Layer 8 of a small transformer language model trained on English Wikipedia (13 layers, counted from 0, width 64).
Take only the direct path to the model's output, skipping the later layers: a vector added to the residual stream pushes a token's score in proportion to its dot product with that token's output vector.

Output vectors of the tokens that the questions are about. A number n stands for n times 0.022.
"orth": 75 -36 38 -30 -1 64 0 9 -31 -30 -16 -41 61 0 13 -4 10 -22 -10 23 -25 -14 40 -26 -33 -37 -72 -14 -15 4 24 42 44 2 -19 -16 25 -20 29 -14 -34 4 -9 -48 1 21 11 -14 -17 -4 -40 19 13 -21 -6 -47 16 20 -9 -16 -14 -15 21 -46
"cted": 34 -32 23 -26 56 50 -16 21 21 16 36 -47 12 -11 75 3 35 22 -74 28 0 39 13 -56 11 -28 20 -52 24 26 1 -15 60 -31 15 11 -11 -5 73 37 -11 49 53 36 -54 0 -76 -50 -9 40 22 -23 25 -19 37 -24 14 -39 25 19 47 72 47 -67
"ect": 56 39 53 -24 -33 3 -35 13 -6 -39 23 -31 59 -5 9 5 48 29 -6 -2 -12 -13 17 -30 -7 -33 -25 -18 21 21 10 54 9 65 2 -10 -41 -4 -17 40 -36 8 23 23 51 40 -37 -54 -7 75 -14 62 15 10 -41 -72 -10 -5 -1 77 -23 -20 1 -46
"d": -20 -42 19 -7 -33 8 1 3 -37 41 -55 -16 -11 1 23 16 -19 -52 -45 12 -42 -29 -2 -33 7 -7 17 -26 20 -26 24 -20 20 11 8 -32 51 -15 14 -9 -6 -1 -34 16 34 -9 32 26 -29 -3 31 -8 -12 13 -6 5 -23 41 -30 83 -4 28 -31 0
" August": 24 -20 31 -20 -19 24 -12 8 2 -7 13 -4 20 -3 36 13 22 23 -17 12 -18 -4 -12 -27 -2 -22 -39 -38 21 0 -2 16 7 13 -34 -2 4 -5 21 -9 -17 41 11 -6 -7 -6 7 -6 -33 30 31 6 0 -16 9 -18 11 -14 29 0 -48 36 -34 -26
"rit": -16 -37 35 -10 42 22 -61 58 -36 -35 -21 -21 38 -8 -14 13 37 -33 -62 -22 17 20 -18 -31 -1 -17 9 -1 21 17 5 18 54 5 -12 -50 19 -11 30 -6 -58 30 30 47 -47 33 -14 -22 -14 -22 14 -15 -29 18 42 7 -8 40 25 -46 -3 -14 -23 -61
" are": 8 5 21 -7 18 16 -42 50 25 -30 -30 -46 3 -2 -5 -1 5 10 -10 35 -36 -33 11 11 9 37 -2 -32 -38 2 24 39 8 -16 -17 -1 -15 -23 11 10 -11 20 7 20 10 7 8 -54 18 -5 -14 -25 32 -10 -26 2 -6 -9 -32 10 6 37 1 15
";": -17 -27 -19 -7 21 -31 -25 -2 -14 -3 41 -47 -8 -3 -8 31 26 28 -20 33 -26 11 15 -11 -32 -6 -11 7 28 17 -33 44 -18 7 18 -19 -32 -5 40 26 19 -5 -28 30 17 7 12 -10 -17 -34 51 -6 27 -39 33 -4 -15 -9 10 -3 34 7 -13 4
"ican": 38 -59 15 34 13 38 -34 43 48 -33 15 -47 64 -1 3 -48 -52 26 -20 85 -14 -25 34 -9 -48 -11 20 -15 60 -7 -27 2 65 -63 -8 18 -14 -34 -26 25 -29 34 43 0 -18 45 26 -20 -59 38 -9 76 -5 -31 59 -15 21 -1 -38 33 -7 60 -5 -58
").": -7 -54 30 -3 47 34 -34 -52 -41 9 -14 -44 0 -3 1 -3 44 -15 -19 32 -7 -11 7 -48 -65 28 -13 -35 7 -47 16 73 -11 28 6 -9 -22 -17 -16 23 -6 35 6 -15 -6 80 -36 -39 13 16 -3 23 25 -7 8 25 -5 -16 -12 19 -14 9 -12 26
" been": 1 11 14 32 43 41 -12 25 -17 -23 36 -66 0 -4 59 89 17 -9 -32 35 -40 37 41 -21 -28 -16 -62 -44 -29 13 60 24 16 -20 -65 -15 4 -43 55 47 -40 6 58 40 38 90 -61 -76 -22 28 -23 -8 -12 -68 35 -42 29 -16 71 54 -31 1 -37 -5
" ==": -4 27 49 -19 4 31 -13 85 3 12 -30 -94 73 -11 21 4 65 22 -5 4 -3 -10 10 10 19 12 -24 -6 -11 8 41 -12 18 23 -36 15 -28 -42 4 -8 -42 14 25 41 9 -11 11 -2 -23 -36 50 14 35 -20 33 -26 3 19 27 -1 8 70 -8 -12
"}": 6 -42 -26 -20 -23 50 -27 58 0 -21 -21 -70 12 -14 -12 5 -13 11 -56 -12 -20 -26 18 2 -67 -32 -9 -27 56 39 12 31 10 38 47 22 -8 -8 -43 33 -48 1 28 39 -3 20 -26 -41 -31 32 41 30 8 -61 38 -53 2 -6 37 55 -30 -29 -11 60

Output weights of attention head 0. The head adds the sum of these rows, row i times number i of z. A number n stands for n times 0.0068.
o0: -2 -5 -2 -3 -36 0 2 -8 -27 27 29 33 -34 12 4 -17 28 -24 -10 -7 -33 -21 -39 -36 61 14 51 7 28 14 5 10 -10 10 8 3 2 -14 15 -36 -1 -13 19 11 -4 -15 -25 1 10 -13 19 -1 1 -67 -19 3 14 -30 40 -11 -48 7 -21 19
o1: 4 21 7 -30 3 -31 -16 60 43 13 -5 24 -16 -45 -1 25 -15 5 38 -11 -2 -33 -20 20 8 6 -1 23 11 -19 -29 28 2 -20 -5 89 -3 31 19 27 32 -24 -28 -22 2 -27 -20 -20 -29 -38 12 28 12 15 3 -14 -26 -18 -49 -26 -25 1 3 13
o2: 27 -9 -10 -20 35 24 1 1 23 4 4 -1 21 -31 41 -27 -25 -1 0 20 -2 16 -20 29 -13 -25 33 27 20 -26 13 10 40 10 -3 33 11 19 30 11 70 -16 -19 -16 6 3 -4 22 11 20 11 19 -15 -26 -17 18 -9 43 -33 22 0 -29 -81 30
o3: -29 -2 -5 -31 -14 4 12 36 -4 -27 34 -15 19 -38 5 -16 43 4 -4 -58 -29 6 25 30 65 -31 64 4 29 -10 -26 -4 11 -31 -49 38 12 -24 -21 6 -12 9 10 -13 -25 -2 -5 -9 -15 3 -49 17 -26 -31 2 -57 25 7 -56 29 -10 -13 5 31
o4: 10 -5 -25 9 24 24 50 37 3 16 11 -30 -5 -20 -10 -24 6 -16 -9 -12 -1 -8 -5 -16 -15 14 18 75 -22 46 34 -45 -21 -50 17 25 10 25 -13 -5 14 4 40 -42 3 23 -48 -11 23 -39 -52 -36 -14 10 -9 25 -4 42 -2 14 -6 -25 61 47
o5: -28 -17 -26 -13 -2 -20 28 5 1 -31 58 7 -18 13 29 -1 -24 -19 11 12 -20 -28 68 -11 13 21 33 36 -29 34 -6 -37 -10 -39 62 -9 17 3 23 -12 17 -12 12 -16 16 -5 21 -31 21 -2 28 3 33 -60 -22 -50 -11 -33 -33 -19 4 20 0 -5
o6: 17 -35 -6 -34 0 46 -23 -1 -41 25 -29 -12 -11 9 -11 5 -22 -25 -11 15 33 -36 52 21 21 43 39 -14 -37 8 -11 -46 5 16 -51 6 37 -76 3 -31 -4 9 3 37 -2 -14 -11 -19 -59 37 -8 -11 20 -38 44 -14 44 13 -11 28 -25 -31 -13 -26
o7: -54 44 -22 -9 25 -4 -17 -3 -16 21 28 -25 13 -25 -26 10 2 -24 -42 1 9 -24 -44 22 -36 -9 -20 -35 -42 45 25 25 -32 61 13 29 3 -39 9 -5 3 -3 -33 -13 31 -1 -36 -52 -13 -14 41 -1 -1 10 -1 28 44 -8 16 13 2 -32 22 -28
o8: -11 9 18 -24 11 44 -15 -27 -9 -20 -33 1 8 -20 68 -38 -39 31 21 29 27 -1 -21 2 18 -79 -65 29 -11 -12 -6 18 -21 10 -37 -3 40 -45 -16 -9 18 12 -66 -12 22 24 8 25 -23 -20 28 -3 21 -43 -17 5 16 -35 -29 -23 -6 -10 -14 7
o9: 55 1 -31 -4 15 21 -27 48 -3 -30 30 -12 -41 44 -9 -5 -42 18 -11 11 -22 -6 -41 -5 -17 -63 0 -15 1 -61 -8 -23 31 -39 -32 -19 5 11 3 -59 -7 56 -7 25 7 6 -45 8 10 38 27 19 -7 -23 -2 -10 12 -15 11 8 10 -1 -13 -19
o10: 20 -18 17 -1 23 -1 -27 -13 30 2 -28 -44 17 -12 -7 10 -60 3 35 2 -23 33 -35 -29 13 33 -8 -19 26 8 65 -34 12 -22 6 5 23 -19 0 -25 -40 -3 -19 -5 -21 27 -45 -21 10 20 -28 -4 41 46 -22 -14 3 -33 5 -24 -26 56 6 -62
o11: -2 -28 34 42 -10 -6 15 26 17 46 71 31 62 26 21 -2 0 25 -22 30 -35 5 38 33 -20 -30 1 -8 30 22 -47 34 -5 -47 28 56 -23 -17 -17 -22 14 16 39 -9 4 -3 -6 47 -16 2 4 -27 25 25 2 -66 17 28 3 -13 -7 -21 25 37
o12: -26 -11 17 31 52 -6 -7 40 -26 -17 -9 -33 -4 -1 32 5 56 24 -17 9 3 9 -8 17 -42 -37 5 33 -15 -33 -13 -12 16 1 4 -22 60 -47 18 38 53 16 -8 32 22 19 13 -26 5 -18 25 -15 45 49 -7 -15 -13 -8 29 33 -14 -21 6 -78
o13: 38 -53 3 36 -13 -33 -10 -23 29 25 26 24 -43 -45 -13 46 1 8 -5 -28 -15 -5 -17 -31 22 -7 -10 81 37 -28 -22 2 16 57 34 -7 -17 -37 2 2 -5 4 45 -35 -13 20 -24 27 -22 -39 21 0 -20 37 16 -6 25 66 -49 -16 -60 -24 26 -20
o14: -28 -13 42 -13 -43 11 -45 2 28 -36 -18 -6 -39 -21 -47 -16 -29 -4 18 14 -31 3 -7 20 -17 -19 26 -49 -38 49 22 9 -61 5 29 15 -3 -1 -9 31 -11 7 46 -5 15 -19 24 -35 14 7 4 -10 -3 7 17 -3 -42 -3 -6 -9 28 3 5 29
o15: -38 1 42 -4 11 -13 27 8 -38 -1 21 -21 -18 -60 26 -43 5 27 19 44 5 -23 15 22 -20 -19 18 31 -17 10 17 25 70 -65 -12 -5 -37 6 34 -5 -11 25 3 23 -35 -18 -30 -30 -15 -7 -46 27 -32 -12 -7 5 32 -13 8 17 12 22 9 -32
o16: 10 14 4 4 -12 15 -48 -5 -30 -27 44 -4 20 -17 14 15 21 13 -78 10 29 39 5 35 55 16 -14 8 -13 -8 -36 2 17 -3 -22 -21 -15 94 18 -8 14 -43 1 22 23 34 3 -26 -9 22 63 -9 -55 -12 39 12 6 -4 29 -3 -21 0 -3 -32
o17: 9 -12 -9 22 -13 -26 13 -18 46 1 -19 14 -1 39 35 -4 -22 -80 -15 12 30 -34 4 1 10 -11 15 -65 12 18 -30 14 23 -15 24 -45 -35 -36 16 -31 10 -2 -21 2 -22 2 -2 -11 5 21 7 -9 -9 57 -9 -40 -26 -12 -18 10 -31 2 -2 -14
o18: -45 -53 -23 -9 9 -13 27 -5 -6 32 9 28 -31 13 16 42 16 -4 9 11 -42 58 -28 11 -36 -9 -15 -18 48 -3 8 -42 34 28 9 30 17 53 15 20 -13 -22 -19 33 32 -2 44 9 -40 -42 36 48 17 -30 -4 21 28 -2 36 16 51 34 45 -52
o19: -25 10 -44 76 4 -15 3 35 -2 -29 -20 -50 -36 -35 -5 -19 80 -50 13 16 -11 -53 -9 -34 -51 -30 -6 34 12 -11 27 2 24 53 -18 -18 -1 52 -34 42 -18 -23 -31 29 -11 -8 -3 52 -7 -32 55 4 10 -9 22 5 -21 -7 16 -68 32 -10 19 32
o20: 24 -28 32 -79 -24 -8 58 6 -3 17 51 24 -11 -11 -27 -7 8 10 27 6 3 -9 1 -9 3 -22 -44 16 0 12 -2 -4 13 -40 -17 -24 -31 -15 -49 -17 25 -36 17 23 4 14 -5 -7 -18 3 29 20 11 -21 3 18 13 -21 -8 -22 52 -1 -31 -48
o21: 28 4 -35 44 -27 -5 -52 -8 3 -9 -9 13 -1 7 -21 -51 -12 -22 -13 -28 37 -30 -32 14 -28 -1 7 11 27 31 -25 -55 -2 14 -38 62 -16 16 -60 -16 33 -31 4 1 16 -11 -26 3 -9 34 7 -22 -11 45 -5 -32 9 1 -17 13 -53 -6 90 29
o22: 70 -8 24 36 -23 -17 -23 -8 -26 -33 20 -2 19 29 -24 -21 1 -6 51 44 -1 39 0 -18 43 6 -11 17 17 67 0 26 27 2 12 -49 -26 1 -12 -7 -6 27 -34 -15 10 -30 -6 -14 -14 -15 29 -37 -30 6 -16 -42 11 14 53 11 29 28 -18 -21
o23: 36 -28 1 23 52 17 1 20 -9 -36 -37 45 24 41 -15 -1 68 6 1 22 -3 -39 26 16 -74 12 22 -2 53 -4 9 21 -11 0 -10 17 -14 -38 7 -9 -7 26 12 2 -28 53 15 -47 50 14 -62 -7 -19 -24 3 24 -35 -30 -3 -18 -4 -32 -27 26
o24: 23 17 9 -4 -8 15 -19 25 5 17 -18 -32 -43 1 5 -9 15 -70 42 -42 3 -10 -20 11 3 -36 6 -12 -18 -51 -23 11 20 -22 -41 -3 24 10 -6 8 12 23 -21 -33 -27 31 11 -22 -11 36 -3 -43 -43 -19 -6 33 50 31 39 -22 -2 5 48 -25
o25: -27 -26 17 -2 8 -15 -8 11 -40 1 -5 -17 32 -20 24 -28 2 -5 -35 11 -2 -14 -42 -16 -60 8 10 54 8 -12 -29 -24 -28 -9 17 3 -4 59 -21 24 44 -5 41 40 -36 -10 9 -28 38 -35 -45 58 6 16 -17 -2 36 -13 42 19 31 8 -6 3
o26: 14 -28 32 -33 -1 47 -4 15 6 28 10 9 8 -5 28 -27 -7 -55 -17 2 28 49 2 -16 34 12 11 -24 8 23 23 -36 -44 -7 -14 16 -16 -16 -30 22 -23 -7 9 -7 0 -11 -52 27 34 11 12 10 23 -3 -6 38 -10 24 19 18 11 12 7 19
o27: 17 21 -8 5 13 16 -41 40 -28 -26 29 24 16 -17 -7 28 -22 -23 22 15 5 65 -14 -66 30 -29 -24 -31 36 -22 37 1 -9 25 -29 -28 6 50 -44 -36 -7 23 14 -30 -29 -20 12 1 -4 8 -28 -30 30 46 44 24 35 -47 42 1 -33 17 0 -51
o28: -6 -2 -53 -45 1 45 0 16 9 25 19 -28 -50 -92 -24 -2 53 42 -18 0 38 -9 21 -7 -4 21 -16 -54 24 6 -27 -32 -26 6 -6 2 14 14 -14 -13 -3 2 0 53 50 -36 -19 4 -9 0 13 -19 -32 -1 -36 20 5 12 -11 11 -20 14 -20 46
o29: -18 41 81 16 50 -9 -21 2 26 1 -25 19 20 45 -10 -7 65 34 9 -10 22 -49 48 27 12 -15 2 -38 -15 -14 -7 -67 3 -29 38 19 30 -45 -6 4 37 37 4 -27 -17 45 -34 -43 -4 -42 -54 -17 42 32 -3 -27 6 -17 35 -8 3 21 -52 -8
o30: -16 21 -29 -49 46 86 29 30 -19 4 -31 -34 -24 62 -76 -41 20 -4 -19 -5 -38 -45 -18 42 22 -29 -47 -15 -15 -24 32 -31 30 -23 12 22 -36 25 -28 44 -21 4 4 10 -2 15 7 -57 42 -44 16 50 27 3 -32 -11 15 19 -31 -42 7 60 -1 27
o31: 26 -12 -15 0 15 -5 -6 12 31 16 -6 -2 -18 5 24 38 -14 49 -30 16 -4 -6 33 14 39 20 -4 -12 46 4 19 6 -10 32 46 28 -15 -37 7 -14 -12 -40 -40 -69 21 -54 -1 -13 2 -22 -23 -10 -22 9 6 -4 29 14 51 12 76 -37 8 -37

Each question shows a token from some text and the vector z that the head gathered there. A number n stands for n times 0.048.

" October": 26 11 54 67 27 8 23 -9 -4 10 -49 17 13 -1 -24 44 -25 1 12 -19 -31 7 -56 27 -13 40 -17 -58 19 4 67 -37
Which three tokens does it push up most, strongest first? "}", "ican", " are"

"es": -3 -18 -22 -7 20 2 23 -9 -17 -10 15 -11 20 -4 -15 -22 -30 12 19 -21 -6 13 -18 4 -6 6 9 36 -17 28 -6 -3
Pushed up most: "cted"

"o": 4 -4 -2 0 2 5 -5 -9 2 0 5 -11 3 0 -19 -25 3 -3 24 -15 11 -9 -5 3 -2 -10 -1 29 -10 -4 6 9
Pushed down most: "}"

"ill": -22 18 -6 11 -21 -10 -12 21 1 -7 -15 -12 -6 -8 -2 -4 4 -8 0 -18 -15 -5 -17 -2 -19 -7 -10 27 -9 -18 0 1
Pushed up most: "ect"

"e,": -18 1 9 -25 -26 -18 11 -3 -17 8 11 -11 27 24 -5 -22 -19 13 21 16 -14 4 -8 4 2 12 -23 34 -12 6 7 -10
Which three tokens does it push up most, strongest first? "rit", ").", "d"

"or": 1 28 -15 -13 12 -13 -22 19 5 -10 -5 -2 -8 -12 -8 -1 -18 0 -3 10 -10 -12 -4 8 2 -22 -12 9 -44 6 2 12
Pushed down most: "cted"

"iam": 4 9 15 -16 -5 6 -5 10 -11 1 10 3 18 -7 -4 -4 18 -7 10 4 -7 -10 24 17 -9 -1 -18 -6 -11 14 10 4
Pushed down most: "d"

",": 29 11 53 72 39 7 19 -10 -13 -1 -58 16 9 0 -25 47 -29 1 10 -14 -37 15 -61 33 -16 47 -16 -72 19 3 69 -41
Pushed up most: "}"

"e": -6 20 -1 -20 2 -19 4 -12 40 17 22 -9 14 11 -38 -6 -18 -1 3 -6 0 17 -23 0 3 -1 12 20 -3 36 9 -33
Pushed down most: ";"

"ft": 31 -14 -17 7 29 -22 17 39 37 -32 1 8 3 -38 3 -13 22 -39 -2 -16 -23 17 -1 -12 12 3 48 26 19 25 -23 18
Which three tokens does it push up most, strongest first? " been", " ==", "cted"

"it": 1 40 15 2 -8 -1 8 11 3 -5 -8 -2 -22 -26 -9 -9 -3 -22 7 -27 -19 -14 -22 14 27 -1 -8 7 8 12 -4 3
Pushed down most: "rit"

"ch": 0 -61 -4 -13 -12 8 14 -6 0 -11 0 3 -2 17 29 -8 -41 37 10 36 -4 -19 -1 -3 -25 15 0 0 -23 -23 27 -3
Which three tokens does it push up most, strongest first? "d", ").", "}"

"The": 12 8 12 13 -36 -21 -25 -17 1 -4 -20 -5 -5 20 -28 24 8 15 9 25 9 -8 12 13 -9 16 -17 24 22 6 -7 25
Pushed down most: " are"

" in": -1 -4 11 -21 -10 -3 14 5 1 12 17 -14 34 1 -4 -13 -15 1 31 9 -13 -9 0 -1 1 6 -8 27 -7 5 12 2
Pushed up most: "rit"

"a": 3 7 -2 4 11 0 11 7 -4 11 -21 -7 5 -13 13 -32 13 -23 11 -2 -5 13 2 1 9 6 -1 12 -12 10 9 2
Pushed up most: "}"

"ing": -2 23 4 -18 -4 -3 -4 -1 22 20 33 -18 28 2 4 -35 4 5 4 -4 -2 -6 -2 11 12 -7 -2 22 -28 1 19 -2
Which two tokens does it push up most, strongest first? "orth", "rit"

"f": 11 33 -15 -2 28 -26 0 11 -13 18 -4 10 -6 -9 -20 12 -15 -16 2 13 -6 -17 -17 -8 -2 0 4 2 -25 11 29 -17
Pushed up most: " =="

" 6": -4 6 4 -35 -5 -17 -18 16 -14 -6 6 -40 13 -6 5 -9 -22 -16 34 36 -39 3 7 -34 15 8 4 32 -28 -27 13 13
Pushed up most: "d"

" d": -5 -30 -26 -12 -10 3 25 -37 -10 -7 15 0 5 -3 4 -14 -23 23 -9 -17 -4 9 3 35 -3 -16 0 24 -21 32 -2 -9
Pushed down most: ";"

"at": -5 10 -21 -10 -1 0 8 -4 -16 -21 30 -11 7 10 6 7 5 9 -4 7 -10 -7 17 -8 33 -15 -7 -8 2 1 -4 -7
Which two tokens does it push up most, strongest first? "rit", " are"

" r": -8 -20 -17 -25 -2 14 3 9 -14 6 0 37 -7 -12 5 -20 -30 -1 12 49 -23 5 -10 3 -2 4 2 -9 -31 -7 -9 3
Which three tokens does it push up most, strongest first? "}", ";", ")."

" H": 5 14 22 -16 -30 -36 -26 25 20 -9 -25 12 20 35 -13 16 4 0 1 43 -2 0 18 17 0 15 -23 1 11 -1 -23 17
Pushed up most: ";"

"b": 7 6 2 -36 -6 7 -11 -17 0 15 5 -9 9 -11 7 -35 -13 13 -4 25 -15 3 -23 15 7 2 -11 -4 -34 -7 21 -14
Which three tokens does it push up most, strongest first? ").", " are", "d"